Layer 5 of a small transformer language model trained on English Wikipedia (15 layers, counted from 0, width 96).
A neuron adds its activation times its output weights to the MLP's output. To switch it off is to set its activation to zero at one token and run the rest of the model.

Output weights of the MLP neurons that the questions are about. A number n stands for n times 0.012.
n12: -9 8 -24 -16 -17 0 -16 0 6 13 4 19 -13 1 -8 -10 1 4 17 -5 15 10 12 5 6 5 -11 1 -19 -24 1 0 -2 16 11 0 17 26 2 16 -7 3 19 -7 -7 -13 6 17 1 -13 11 17 -3 -14 22 13 19 -1 9 -1 10 1 -14 1 8 -3 -21 -23 -4 -5 13 -24 1 -3 -5 15 -17 -7 18 -32 -6 10 15 -12 5 -8 -28 11 -7 -14 -30 4 31 31 -7 -18
n26: 19 5 -4 -3 -3 7 5 5 26 -6 -8 22 -23 -20 24 -3 0 -3 3 -5 -3 -35 10 -20 -7 7 17 -13 -6 6 16 1 12 -4 -2 2 -7 27 -3 2 27 1 0 3 7 -8 -22 24 -28 1 10 2 7 -7 -1 2 21 -19 27 -19 -19 5 -10 -12 8 2 1 14 -6 -10 -8 -2 10 1 1 13 -11 25 -19 -2 10 13 -5 -5 -16 -1 -27 -5 21 25 4 -11 -14 -20 -6 -20
n58: -11 -3 -20 10 -17 -15 -2 -1 -14 -10 3 17 -4 -13 -1 -14 18 -21 7 15 22 -57 8 -30 -14 4 0 -8 -15 -8 2 25 -16 4 -11 10 -4 12 13 -13 20 -14 -16 27 6 2 -12 0 29 51 -28 12 3 2 2 -21 -7 27 -19 -19 -3 -2 15 -1 16 16 -9 7 7 11 -14 22 -4 7 -9 1 18 -15 -3 -4 -13 -6 -11 17 -2 -8 9 14 40 -11 19 10 0 -24 -15 11
n100: -8 -10 21 3 -2 24 -3 -8 12 15 5 -92 -9 1 -12 -5 25 -3 14 -13 -7 -11 -2 3 17 8 3 9 -7 25 -8 10 -5 -7 -14 21 22 -3 7 1 -10 0 -8 5 15 4 -9 3 8 -11 24 9 9 -1 23 18 3 -13 -10 -7 0 -3 -9 0 -6 5 -2 1 19 -7 3 -5 1 -14 3 -3 -3 -11 0 -5 -2 -10 -8 -4 -5 7 14 12 -4 -8 -14 -14 0 13 7 -6
n142: 10 33 2 5 23 -8 3 -9 -25 -3 -8 19 -4 5 7 -2 -10 25 24 12 3 20 22 -22 -21 31 -4 -6 -7 -37 33 11 16 -11 -14 -4 8 -10 11 -6 4 12 -10 -1 -10 9 6 -8 12 -10 -13 30 -18 2 -16 -1 9 -9 -5 -8 12 2 -37 17 -19 -7 8 -10 -3 -6 27 22 13 -6 7 -4 -8 -1 5 3 -12 -3 16 -9 -3 2 -22 -19 -8 -4 -7 -17 -6 11 -35 13
n168: -45 -27 -20 8 -2 -11 -24 9 6 -5 1 -5 -25 -6 13 -3 35 -11 26 3 16 18 3 -4 -15 -8 -6 6 11 -13 7 -6 -41 18 8 23 35 24 -11 19 -1 13 -4 0 19 -16 -1 -9 8 -9 -1 26 6 -9 19 0 0 2 -19 27 18 -1 -14 12 -21 -13 -5 -27 -1 -19 18 -8 -37 5 6 3 14 4 -15 -22 16 -11 20 -12 15 -3 -34 -18 -12 11 9 19 4 36 -1 1
n176: 22 9 -12 -27 -26 2 -8 37 4 10 -2 -37 -19 -13 -36 0 -6 15 10 -2 7 19 9 23 13 28 25 4 -5 -3 16 -33 1 -17 -2 33 23 42 17 2 2 12 9 -24 -24 -6 9 -18 -12 3 21 19 18 4 -9 20 4 -14 -19 28 5 24 -39 24 0 -27 3 -15 -21 -9 19 5 -15 -2 -10 27 5 -5 30 -34 3 -20 10 -52 -2 -21 -10 14 -39 10 -14 16 -4 -5 -3 21
n192: -5 20 23 8 -28 -8 -35 -13 4 -18 3 -3 2 22 7 8 3 -11 15 -1 3 14 -7 2 -14 -17 -20 0 0 -6 18 -2 3 -7 7 1 4 -2 -1 23 -8 9 15 6 7 4 3 -2 2 -9 3 19 -23 -11 4 7 14 -9 16 9 8 -3 11 -32 -2 -14 -16 8 -18 -19 -10 21 4 18 -4 15 -10 7 0 15 -17 10 -1 -5 8 2 -20 4 -1 -25 -14 2 16 4 -24 11
n224: 0 10 -4 7 23 -8 -21 -18 -1 -22 -6 -49 43 -10 26 20 34 -9 16 5 12 -29 20 5 -28 10 -11 -1 -21 -6 -13 18 -1 23 -24 -5 -3 -21 -13 12 4 6 10 10 -5 -2 18 -2 0 -7 8 -7 9 -12 -5 -3 23 5 28 16 2 -20 -6 -37 7 -26 2 -10 -6 1 -3 -3 2 9 6 -1 16 -5 1 -19 -6 17 -5 48 -1 2 15 -1 13 -7 -13 -18 -31 13 12 18
n228: -20 -4 -5 -22 9 -7 -2 -18 -17 5 12 19 -9 4 -26 10 23 -19 23 4 10 13 -5 -7 -2 15 -19 -14 0 -12 -17 16 4 -12 -2 -31 -18 19 22 -11 5 -11 -16 8 -32 -32 -19 -5 33 -11 6 -4 -5 5 -2 -4 -5 -9 -5 30 -11 -1 -10 3 12 -2 28 -2 4 -10 1 16 33 -20 17 -25 45 25 -19 12 9 23 13 22 -8 2 4 -18 -13 1 2 -9 22 4 -22 16
n230: 13 -11 14 17 1 -3 -3 -29 -13 5 21 2 -1 -6 13 12 -27 7 5 -6 9 -4 -18 3 11 -5 3 11 23 17 1 8 -13 -18 4 -5 -12 18 -18 10 -7 28 -13 -23 -8 -3 -5 -8 -21 -20 1 6 6 -7 16 14 -11 8 -17 -13 -4 -7 0 3 0 11 17 41 -13 -16 0 -4 -7 16 -12 -21 -6 -2 -17 -23 -10 23 21 30 -4 18 29 -12 7 10 10 -7 4 -1 -7 -16
n242: 7 9 16 5 -12 6 10 -7 9 -18 6 16 -4 -19 20 -25 -17 7 15 -19 -52 -1 -9 -12 -19 13 2 -5 2 -12 4 2 12 -11 3 6 25 -25 4 5 -7 16 10 15 -15 4 -10 12 35 -25 -3 6 -3 -2 0 -8 -6 10 24 -5 -27 4 -4 23 3 11 -4 -2 8 1 -6 -13 2 0 0 -5 -26 9 -2 12 -1 2 11 22 6 -3 -15 -1 14 7 8 -16 -3 2 -6 -13
n292: 13 9 1 -6 -6 10 -5 17 13 31 -21 3 -20 2 5 8 -23 13 -6 2 -3 -2 -9 -23 -7 18 -4 8 2 -27 18 -24 -28 -8 0 -1 11 -21 -2 -9 8 3 10 -16 -14 16 -3 13 -9 -37 -2 20 17 -12 -2 24 11 10 -9 5 15 1 -23 -20 -3 -1 -12 2 -10 -27 9 -8 9 10 -1 26 -7 -8 -1 -18 -3 11 3 9 -2 8 -15 -4 -5 24 -2 4 14 7 14 21
n324: -9 10 -22 14 -6 2 -4 -12 -17 -1 -9 9 4 -6 -5 -7 9 21 11 4 -11 25 -16 3 11 0 -13 22 -11 -16 8 -5 -31 -23 0 7 0 6 0 2 -9 -24 17 -25 10 -12 -3 -6 -19 -18 -8 15 22 18 5 30 -2 7 -10 7 5 16 6 8 8 11 -6 -12 -17 18 8 -3 -9 8 -12 2 25 -20 16 -11 6 -12 -10 10 -6 -16 -6 9 -6 -16 21 17 -13 30 13 -4
n331: 28 -20 -18 17 0 -25 27 30 -2 -19 22 14 -24 25 -18 -10 -2 1 3 11 20 -26 -1 1 0 -6 -6 -20 -4 12 6 -23 -16 -22 4 -26 -14 12 -34 -3 -16 -14 -8 -6 9 -8 1 0 16 20 53 -1 17 19 -15 12 -2 4 8 8 -10 -6 26 20 26 30 2 36 -16 -9 -26 -19 15 -18 3 -12 -3 -5 -3 2 -8 -16 -5 -4 20 0 12 2 8 5 -17 12 -5 -1 -15 0
n334: 14 5 -3 4 -5 -22 8 -16 -3 -16 -9 20 16 -2 -19 -24 15 -13 -4 14 -3 16 -16 -4 -12 -16 -14 12 -18 26 -2 -18 -3 -6 -26 4 22 -9 -15 -13 1 -17 8 1 9 17 1 -8 13 1 -23 -10 13 1 6 0 -19 0 17 -24 -12 6 -3 21 -27 10 -3 -7 19 7 1 14 6 8 8 -8 -5 22 -18 10 20 -18 -12 21 5 14 -6 8 12 -23 3 15 -10 2 24 24

Each question names a token from some text and the token that comes next. It shows the activations a of the neurons there, in the order above. A number n stands for n times 0.032.

Then comes g, the gradient of the next token's log-probability with respect to the MLP's output, scaled to length 1. A neuron's effect is roughly proportional to its activation times (output weights . g). A number n stands for n times 0.0041.

"gla", then "ia"
a: -5 -5 -4 -1 55 -3 -5 11 -5 -2 -4 -3 -5 9 -3 0
g: 12 -1 24 8 16 -19 9 6 -13 32 -31 4 -5 -8 26 3 -29 -29 26 -6 -28 45 -12 -1 42 -12 -4 -27 37 -12 -41 31 56 -10 11 35 -17 12 48 -15 44 -40 2 18 16 -2 -27 14 16 8 -37 25 -11 -5 1 -23 -58 33 -19 8 -20 -31 28 -32 -31 28 14 21 10 -5 26 -4 21 -26 39 -41 4 -25 -23 19 -31 -2 -30 -4 33 -57 -6 -32 1 -19 4 15 -3 9 42 -16
Switching off which neuron hurts the next token most? n176

"formerly", then " the"
a: -3 -5 -5 -2 64 -2 -3 -5 -2 -5 -5 21 -5 6 14 -5
g: -36 -30 25 -14 12 3 -33 -34 -44 23 22 28 55 14 -14 1 34 13 1 -19 -26 43 -44 19 19 42 -5 15 21 -26 44 -47 -8 30 -4 -8 9 19 10 9 5 24 17 -5 -31 -52 17 16 -23 10 -11 54 28 2 -6 -8 2 8 -7 6 -22 38 15 -41 -26 5 25 -18 2 16 -25 38 15 -40 -4 -12 2 14 12 -11 29 -8 -3 -43 -54 -19 -26 5 -22 1 -34 -17 15 -10 -3 43
Which neuron, switched off, raises the next token's probability most? n331

" Pablo", then " "
a: 18 6 -5 0 16 16 0 -3 -5 -1 -4 -3 29 36 -5 -1
g: 43 -22 -15 -8 -6 13 36 31 12 -42 -43 10 -14 -28 33 -15 -4 11 -29 -10 -29 7 -11 35 45 24 10 23 4 2 -47 18 -19 13 25 5 14 1 6 -40 4 -17 -6 11 27 -1 11 -27 -25 -8 -22 -40 -23 34 -23 19 61 67 15 14 -23 32 51 6 -27 -18 6 12 -20 7 26 -33 -17 10 9 -2 -4 -23 -20 -20 -1 18 0 -13 0 -19 11 6 -42 -13 -48 10 -40 5 60 0
Switching off which neuron hurts the next token most? n324

"wer", then ","
a: 22 -3 -3 -3 -5 -3 0 -4 0 -5 -4 -3 64 72 -5 -1
g: -20 10 17 23 -9 -11 15 -51 -37 17 -7 44 33 12 -16 -24 -24 39 -9 19 -16 3 -2 9 37 11 -20 -15 -32 -37 15 -1 14 -15 -13 -8 -21 32 17 37 30 5 5 3 12 -37 11 62 -18 -9 23 -36 3 7 21 63 2 42 48 -6 -40 -18 -35 -10 -50 5 -7 8 2 -38 8 8 11 9 -26 -1 30 28 -13 -11 -1 -32 -19 23 -9 -4 -5 72 3 -21 -8 -34 -4 -15 -21 -29
Which two neurons, each switched off alone, lower its probability most, in order? n324, n12

" Ge", then "s"
a: 17 -1 -1 -5 20 7 -1 30 18 -5 -5 -5 -5 24 -4 -5
g: 47 -45 8 22 -17 -21 9 -63 -8 -10 -21 -38 8 23 -34 15 32 -9 -4 10 9 -9 25 19 -10 -16 -12 -6 25 18 29 -40 -30 -5 10 26 5 9 -31 15 -31 8 -16 18 -24 17 26 -12 -13 -12 -37 14 27 -15 -28 -21 53 -26 -18 -92 2 0 33 -9 20 -7 24 -12 -1 6 16 26 2 18 -8 29 -19 1 -7 -34 -32 17 14 64 35 -22 2 15 34 19 1 -4 9 -21 -1 36
Which two neurons, each switched off alone, lower its probability most, in order? n224, n192

" Jul", then " |"
a: -5 27 -3 -1 -3 47 -4 -3 -1 -5 -5 1 1 -2 -5 -2
g: 30 1 -19 12 22 -9 -40 16 -18 -24 -25 16 -1 5 -10 -14 -12 19 -27 22 37 -23 -17 19 -5 -31 -4 -1 -6 -18 32 -12 -30 -11 -22 22 27 -17 -18 14 9 -28 -51 6 5 -28 29 -26 15 -15 72 13 23 -6 16 37 11 -8 57 28 -6 14 -57 -2 -1 31 -23 -27 -5 7 16 -21 -6 19 -5 18 -25 2 23 -57 18 -19 36 -2 -48 -4 -29 62 46 -1 -17 -29 35 6 -3 12
Switching off which neuron hurts the next token most? n168

"s", then "es"
a: -5 -5 -3 -1 -3 -5 0 -5 -1 -1 -4 -2 4 39 0 -1
g: -35 32 -11 -30 -12 -29 -9 -5 -16 5 -4 -11 6 -14 10 -9 24 -11 18 22 5 -6 11 -2 0 41 0 6 -33 5 -16 -24 -28 -12 -1 8 16 13 7 17 3 27 -37 41 16 -13 -2 -24 2 -10 -47 -62 30 -21 1 9 35 27 -17 -3 30 22 2 95 -33 3 -5 -3 7 24 -9 45 -47 26 -33 -45 7 27 -33 27 23 23 -4 -7 16 40 -17 -24 1 -51 8 40 9 -1 -41 -4
Switching off which neuron hurts the next token most? n324

" published", then " by"
a: 33 -2 60 -5 23 0 -3 -5 -3 -2 -3 -5 16 -4 0 38
g: -16 43 37 13 -9 48 -35 -7 -20 -14 -6 18 35 -17 -6 -7 47 18 -9 -26 -54 2 -27 -21 -43 -35 -25 -9 -9 -39 30 7 -13 33 -12 27 -7 -10 16 -5 5 17 -32 11 39 -9 -16 3 24 -6 9 25 27 -3 17 16 -41 14 -12 -2 59 -62 9 -28 39 -14 11 6 -19 8 -13 -59 18 12 8 2 35 -20 -38 -6 -22 6 4 4 18 -17 -30 29 20 6 56 -17 -5 -7 25 2
Switching off which neuron hurts the next token most? n58

" Ar", then "ec"
a: -3 -1 -5 -3 -1 40 -1 4 -5 -3 -2 -3 -5 12 -3 -4
g: 0 43 -22 23 32 -3 36 -19 4 -33 -6 -6 -23 -56 2 26 21 -30 28 21 -27 -12 7 20 30 -13 -22 9 -21 -34 13 23 -34 1 19 18 -9 11 41 -6 47 12 -6 -10 -7 0 38 20 42 5 -23 -44 -2 23 -28 20 10 33 24 21 -4 15 -23 17 -17 12 0 -32 8 -20 28 -85 -12 -49 29 -41 17 -6 -2 5 9 -38 -42 -38 -10 11 -4 -28 -2 0 25 31 -5 0 6 23
Which two neurons, each switched off alone, lower its probability most, in order? n168, n324

".", then "2"
a: 7 -3 -5 0 -4 16 0 -5 0 15 0 -1 0 43 -4 -5
g: 17 -22 -20 23 -13 -5 32 -47 7 -44 11 -21 -24 -27 -16 -29 -22 4 34 -34 15 17 -19 11 7 19 43 10 28 -12 7 4 -58 35 -23 19 14 -24 15 17 29 -25 20 -2 54 12 13 -9 -13 11 -37 20 28 19 38 -5 -22 -5 9 22 -20 -16 5 -41 -25 9 3 -76 39 -8 1 16 -5 6 -27 8 38 -8 -35 -22 9 30 14 -14 24 46 -9 14 -46 9 -43 -16 30 -2 20 5
Which two neurons, each switched off alone, lower its probability most, in order? n168, n324

" Pri", then "m"
a: -5 -2 -4 -2 -5 14 21 14 -4 -2 -2 -5 -5 31 6 -4
g: -4 6 68 -36 -16 51 10 36 10 -26 -20 -10 4 25 12 0 33 29 6 -25 -5 14 14 16 16 4 10 -7 -22 15 -31 8 -5 -32 -16 4 -4 5 53 69 2 -8 15 5 4 15 4 -23 -31 31 -48 12 -11 49 -20 9 9 -62 19 55 -3 -20 -8 -51 -12 6 -6 6 12 13 -13 2 -25 -12 16 16 -25 -33 -20 34 -9 -23 -9 10 10 -19 -19 -40 45 -11 -25 -38 6 9 -21 -27
Switching off which neuron hurts the next token most? n192

"ica", then "ul"
a: 41 -2 -2 0 4 -5 0 -2 19 0 -5 -1 1 59 -2 0
g: 4 1 -12 39 -23 -2 -30 5 26 4 26 -45 14 35 14 46 20 -51 19 -26 24 16 53 -59 11 -18 11 12 35 -6 10 -15 -18 15 -8 22 -2 -18 -20 -15 7 51 -7 6 -8 -47 -27 17 22 -8 -3 51 -42 -45 -41 -26 -8 31 -4 26 25 -10 15 -5 22 -16 -4 -14 -25 22 -13 -14 -13 -6 18 -15 -13 41 -31 19 -32 -15 -11 53 2 15 13 -31 -51 11 2 17 -2 -14 1 25
Switching off which neuron hurts the next token most? n224

",", then " perspective"
a: -5 -5 -4 -5 12 13 -3 -5 -3 -5 -2 -1 -4 -3 -1 -5
g: 11 -18 34 -6 -30 49 -70 39 9 -16 28 -22 -2 15 -5 -27 17 -6 -29 5 -11 -37 7 11 -8 -16 -36 -20 -3 -41 -8 -10 9 0 -11 52 44 22 13 -36 41 -38 9 -21 8 -9 -12 -10 30 43 -1 -11 -49 56 17 11 4 -16 3 51 -16 32 -17 23 -13 -5 17 -3 -3 31 20 -52 -7 1 31 19 -11 -6 -14 5 -11 -8 10 27 14 6 30 -16 -23 -9 -63 -1 3 20 -20 5
Switching off which neuron hurts the next token most? n168

" down", then "town"
a: -5 -5 -5 -4 -2 -1 25 -1 -3 0 13 -3 -5 -4 -4 8
g: 14 13 9 11 -26 -6 -37 12 5 -17 -11 -15 36 19 -16 12 -10 28 -35 -23 -19 30 23 -13 -22 22 -12 14 -6 24 -36 1 40 9 -4 17 15 -11 -11 -2 0 -8 30 -12 65 -15 -33 24 -23 -11 36 -13 54 63 28 4 -37 -41 -38 15 -19 -29 -44 7 -1 39 -27 4 2 22 6 -71 2 10 -23 40 6 -35 -9 6 1 22 -2 16 4 -56 -6 -6 27 -15 -7 21 -34 4 22 14
Switching off which neuron hurts the next token most? n176

"cr", then "ist"
a: -1 -5 0 -1 -3 -5 -4 -2 0 -4 11 -5 -5 7 -3 -2
g: 20 -35 -3 30 11 19 39 9 17 -16 38 4 -36 -30 7 47 -13 -43 19 -38 -5 -7 -16 -62 21 -5 8 -15 28 2 24 5 -8 -26 17 12 -20 -17 -4 0 69 -16 33 4 14 -12 -25 -8 -2 -3 18 20 19 -22 -7 -13 -57 -14 -21 23 19 -14 29 33 27 -8 9 -37 -16 33 4 -38 8 23 31 19 3 -33 -1 -33 -45 -43 37 3 0 -5 24 3 -2 -14 -47 17 50 -5 5 -17
Switching off which neuron hurts the next token most? n230

"9", then "6"
a: 24 -1 -2 -1 -1 1 0 -1 -1 -3 -2 0 8 23 -2 -5
g: -2 -14 22 -3 21 -11 -12 -11 -49 21 20 4 -18 35 13 -4 -14 0 -14 27 20 33 -22 -4 10 -24 -24 14 -7 -14 -8 -33 -34 12 13 -30 -6 -14 42 -25 28 13 26 8 -35 -33 -42 -2 -21 -18 -30 37 12 24 44 12 8 23 51 0 -41 -4 22 23 0 13 -20 12 -4 -9 -36 8 26 -12 -16 -13 51 -17 46 40 6 -32 -27 27 28 17 6 16 -12 -9 -1 -40 -79 -14 -17 43
Switching off which neuron hurts the next token most? n324

" be", then "d"
a: -4 0 0 -5 63 -2 0 -3 -5 -5 -5 -4 -5 -3 -4 0
g: -46 12 11 -12 -6 53 -36 8 27 -16 8 -9 19 44 -32 -5 -6 9 -38 -5 19 -12 -21 50 -5 47 33 6 -21 30 30 -28 7 0 -4 -81 9 29 -14 14 4 -30 -39 17 5 -6 0 -4 -7 -14 -66 0 -28 12 -36 12 -13 -1 -4 14 23 -53 0 -25 20 -7 -5 -8 -4 4 22 -5 7 -10 0 36 -31 -29 25 -22 -11 18 18 -5 -15 11 16 54 27 47 19 -14 12 -29 18 14
Which neuron, switched off, raises the next token's probability most? n142

"bo", then "-"
a: 41 -1 -4 0 -2 -5 0 -5 -3 -4 2 -2 -5 24 -5 -2
g: 26 -9 11 30 22 -16 -14 -5 -18 -19 -31 -20 31 -2 3 -7 16 46 10 30 11 -53 -22 25 36 -16 11 -2 8 -29 2 1 -22 -29 -18 -31 7 -11 12 -9 61 16 -11 -48 11 -16 -29 19 -33 -8 7 -4 -21 -7 -3 21 -8 23 2 34 -26 12 23 24 9 69 -26 1 -10 55 8 8 -18 -48 7 -53 10 54 -11 -15 -3 3 5 -33 -7 -23 -6 62 27 10 -33 25 -27 -2 -13 -17
Switching off which neuron hurts the next token most? n324

" entitled", then " Orthodox"
a: -4 -5 1 3 8 -5 21 -4 -2 3 -5 -4 -4 -2 -3 18
g: 5 0 9 43 9 7 37 -28 -6 5 -39 -12 -30 -5 -32 26 30 -24 42 -12 38 -32 13 10 6 0 -2 -39 35 0 2 11 -47 18 1 -58 15 -1 -53 10 46 4 46 -12 -1 -10 -17 -5 81 13 13 -15 -38 25 0 -23 -18 2 25 -61 -28 5 -11 -26 -21 -24 5 -17 -22 -9 17 16 7 1 10 16 -1 -28 16 24 27 -25 28 18 19 10 14 -31 -25 16 -30 14 -8 2 -5 36
Switching off which neuron hurts the next token most? n334

"ér", then "od"
a: -5 43 -4 -2 -4 -5 -5 -3 -5 -3 -1 -3 1 45 12 0
g: 9 4 -14 51 -3 4 58 -20 0 15 -9 -15 0 75 -7 39 -5 19 -34 22 -19 13 28 5 -68 -47 -21 -29 -26 -25 -39 22 26 0 -29 7 -14 -4 36 18 -10 -9 15 -15 -17 17 2 -39 26 18 2 -9 -30 29 18 -3 36 -24 -15 8 25 -11 -8 48 7 -15 17 58 -3 20 3 -10 -8 43 7 -12 -48 22 -5 -6 -34 -4 -17 19 -7 16 11 1 -22 -40 12 -17 -16 -8 -35 -9
Which neuron, switched off, raises the next token's probability most? n26

" ex", then "DC"
a: -3 -5 -1 -3 -4 -5 43 -4 -4 -5 55 -5 -4 17 53 -5
g: 3 -10 -25 32 -17 -23 -6 0 -24 -23 41 -40 -23 20 -19 2 -37 71 -47 28 60 16 -40 3 35 18 11 -2 -21 -21 -6 22 11 11 7 -21 43 -20 -14 4 -16 -46 17 -1 9 -32 -39 -12 11 -42 37 45 -6 -23 24 -15 -27 -16 35 18 11 3 8 -4 18 46 -37 -16 30 23 -12 -40 7 -30 7 2 29 4 -4 -13 7 4 6 6 15 21 -12 15 41 22 -15 8 -12 4 -36 -28
Switching off which neuron hurts the next token most? n331

" |", then " Oct"
a: -2 11 -2 -2 -5 19 -4 -3 -5 -5 -4 -5 0 20 -1 -2
g: -40 17 12 -20 41 -1 13 -37 -5 -3 -22 16 21 -45 -7 -34 -18 9 1 32 28 -28 -21 0 23 47 24 9 -40 -12 -10 -21 6 -4 1 1 5 -14 11 15 -20 12 14 18 -5 40 -3 3 31 -13 -1 21 -56 29 -15 0 -25 -32 36 30 -62 50 -35 -19 60 18 38 -5 15 -23 4 -18 -6 -43 -7 -6 -41 -27 5 19 23 18 20 -1 13 6 22 -18 5 -32 -44 -21 4 1 41 30
Which neuron, switched off, raises the next token's probability most? n168

" ", then "dan"
a: -2 1 -1 21 -3 16 -5 3 5 -5 -4 19 -1 52 -1 -2
g: -5 -41 -18 -66 -31 -7 7 43 -12 7 0 -14 -2 3 7 24 32 10 -3 -15 -33 33 41 -1 -15 35 27 -24 -27 24 33 2 32 22 -1 -23 -4 -13 -30 -9 -24 -32 2 9 -44 21 6 -32 -15 9 -19 -15 -38 -14 -40 14 -22 -31 -39 -22 15 12 33 7 17 23 11 -11 -2 27 35 4 10 12 -25 44 38 -37 16 27 37 -42 -5 14 17 2 19 15 -51 28 37 22 11 21 -3 -37
Switching off which neuron hurts the next token most? n324

" (", then "R"
a: 29 -5 -4 66 -4 2 -5 -5 -2 16 -5 -5 2 21 -2 -3
g: 7 20 -22 -19 21 -34 -62 22 24 6 3 9 -5 -19 30 29 -11 3 -34 28 35 16 -14 -33 -24 -1 -2 3 18 21 -8 -32 29 -10 -16 21 -9 9 1 18 -53 -38 2 62 -12 25 -52 8 9 -6 11 19 -4 10 25 -17 -60 27 30 2 11 -9 -2 4 -7 28 8 8 8 -9 8 -4 16 -63 -7 -15 -43 21 -34 18 18 -1 -46 28 14 -31 13 -54 45 3 29 16 7 3 30 -15
Which neuron, switched off, raises the next token's probability most? n100

" Life", then " =="
a: -4 -4 -5 -3 10 -3 -5 -4 -5 0 -1 -3 -4 -4 -5 18
g: 19 -21 19 5 -20 -20 49 -22 -59 -8 33 14 -23 -10 25 -13 22 -16 11 17 9 16 37 -5 -14 27 46 30 -1 -32 -6 17 5 -2 13 18 20 -6 -6 -3 -45 -26 -38 -33 -19 -23 -2 -21 39 -30 11 18 2 -26 2 -5 35 39 -10 -45 -10 2 -25 -25 -43 7 -10 25 -37 -12 -1 31 7 42 21 -7 0 33 -20 12 -48 -27 -43 20 5 40 -21 19 -8 -13 47 8 -8 -25 35 42
Switching off which neuron hurts the next token most? n334

"i", then " Sch"
a: 26 -1 -1 0 -4 -5 0 -4 2 -1 -2 -2 -1 62 -3 0
g: -8 -8 -59 -33 3 -23 -20 -15 65 -13 1 18 -24 -4 7 -10 -34 -5 11 17 -13 28 6 -28 54 -4 -51 -50 6 57 -17 -23 6 23 25 -31 -6 16 11 27 -17 -39 0 -5 12 -4 10 -23 3 -5 -12 2 28 -19 32 2 -16 -12 21 17 21 -47 21 -7 60 8 -7 -46 0 14 -4 -16 -12 9 12 -10 9 49 -10 12 -35 28 6 -36 15 -1 11 -26 26 15 -3 28 -29 36 -13 48
Switching off which neuron hurts the next token most? n12

"m", then "ud"
a: -1 -2 -5 0 -5 -5 0 -1 -2 -1 -5 -4 -5 77 0 0
g: 42 1 -15 -15 -9 23 35 28 49 28 -27 -38 30 39 20 -11 1 -7 -2 6 4 52 71 -49 7 -3 -37 -5 3 -27 6 -46 3 -8 -11 6 16 -16 37 -68 -3 -27 -14 -11 0 16 -26 -7 16 0 -34 -11 -33 28 -25 6 34 -6 -12 -4 16 -33 24 -18 3 -36 -37 25 -2 -2 17 33 -5 -8 -2 -3 48 22 14 -16 -14 -20 -14 -3 10 13 -10 -6 -57 42 19 0 4 15 -18 -4
Switching off which neuron hurts the next token most? n230

" is", then " lecture"
a: -1 -4 -2 0 60 -3 -1 15 17 -3 -2 -3 -4 -2 -2 -5
g: -18 26 6 -69 -12 4 -26 0 -12 31 43 0 15 4 -3 14 -55 -28 26 -12 -27 3 -9 28 55 -10 18 0 6 8 53 6 61 -1 -7 37 -17 5 4 -26 16 -54 1 21 24 32 -3 12 -41 15 -17 1 -33 10 -35 -28 -4 19 14 15 32 -8 9 41 19 -8 -57 23 1 -22 20 -8 18 15 45 -28 -7 -26 8 -6 17 -1 23 6 -49 -2 -4 9 -10 -7 -27 -30 -18 -15 -32 -8
Switching off which neuron hurts the next token most? n142

"s", then " la"
a: -2 2 -2 -1 -4 0 0 1 -2 -2 -5 -4 -4 44 -4 -1
g: -16 24 7 -18 -24 -12 25 21 6 38 -16 19 -40 -81 -35 -4 19 -26 22 10 -46 -15 -23 -19 17 25 -23 -52 -32 -25 15 6 -28 7 -1 21 25 8 -1 16 -17 -16 -14 25 -15 14 1 -3 -13 -1 3 -27 -17 42 6 8 16 15 -5 -4 3 37 -21 10 11 -9 -59 45 26 20 -17 -3 33 8 3 16 42 31 -14 29 37 -13 -6 -37 12 20 -10 53 9 -13 -7 -35 -23 58 -17 -10
Switching off which neuron hurts the next token most? n324

"R", then "ox"
a: 13 14 -3 -3 -2 9 -5 -5 -3 -3 -4 -5 -3 8 0 -5
g: 8 56 5 34 35 19 -49 -22 62 7 7 -18 17 -26 -2 -1 20 -50 64 -26 26 28 -3 22 2 15 -45 -24 -10 -23 -16 -12 11 1 24 12 -10 12 -14 -23 9 17 37 -37 -55 -12 58 10 -1 2 -9 5 13 9 15 3 7 11 -13 -27 10 -15 12 12 -7 -58 -19 0 -27 14 18 -7 -13 9 13 -30 -26 21 28 36 29 6 9 -45 -26 11 -8 -3 -49 -17 -39 19 2 -8 -6 0
Switching off which neuron hurts the next token most? n12

"di", then "ter"
a: -4 -4 -2 -1 -4 28 -2 11 10 -1 -5 -5 -3 8 -3 -1
g: -17 40 -34 16 26 -28 25 7 -4 0 35 33 -12 -6 -5 21 3 19 -12 -5 15 8 44 25 -5 25 -26 7 39 18 -35 12 22 35 1 -64 -6 6 -5 -30 -4 -18 -35 21 7 -19 -32 22 1 4 7 -11 -37 -3 -30 -28 -8 26 -14 -11 -51 37 -30 33 0 6 2 -11 -73 42 -34 17 25 14 -3 32 -13 2 30 35 -42 14 26 -25 2 -34 -23 -25 -1 -2 8 -26 -7 22 -19 46
Which neuron, switched off, raises the next token's probability most? n168

" Bro", then "u"
a: 28 -2 15 -5 5 17 0 -5 2 -1 17 -3 3 13 -3 5
g: 40 36 52 15 2 17 -9 29 -14 58 -20 3 15 39 11 -2 -6 -25 -12 -17 1 5 -16 -35 0 -27 -22 11 35 -8 5 -3 5 -13 -11 2 -2 -30 63 -29 -28 -16 -34 -20 29 -43 -35 34 24 11 -19 -10 1 -3 3 -2 37 -29 -11 13 -36 -31 28 -13 4 13 -22 12 3 -20 -20 44 18 38 38 -32 -4 6 19 27 -28 10 39 21 -43 7 -25 -50 -11 31 26 -12 -3 -26 -20 -33
Which neuron, switched off, raises the next token's probability most? n12

"de", then "o"
a: 19 -5 -4 -3 -3 -5 3 -5 0 -1 -3 -3 10 23 -5 -5
g: 60 26 17 -6 33 26 24 25 16 21 -25 -64 -7 5 11 11 -7 17 6 6 -34 -40 2 1 -34 3 -3 -31 -20 -1 -38 -5 28 -1 20 -22 -17 -48 19 -23 -10 -27 -48 6 31 40 -43 -5 37 2 26 -6 -2 30 -34 -12 -62 -31 -2 17 -30 -41 29 37 16 -1 6 16 -22 5 3 -8 18 -6 34 -24 -9 -21 -6 23 27 17 15 25 8 16 -9 -42 -18 15 29 24 -6 -24 21 25
Which neuron, switched off, raises the next token's probability most? n12

" Be", then "gon"
a: 14 -2 -1 -3 7 -1 -1 -3 -5 11 7 -2 -4 2 -5 -5
g: 12 -34 -4 51 -20 -11 46 31 23 34 30 -78 -38 -2 34 -11 -9 -19 35 1 41 -29 20 -10 12 3 29 5 3 -20 10 -39 -13 -35 8 11 7 -28 -17 15 0 30 35 15 25 -15 11 -4 3 26 18 9 21 -14 7 -26 32 -32 16 -28 -35 -5 23 -31 -20 8 -27 -23 -4 16 34 0 -27 22 -39 -24 19 -30 12 -18 -13 31 13 1 -1 32 5 -11 -34 5 -33 13 -5 -65 32 3
Which neuron, switched off, raises the next token's probability most? n228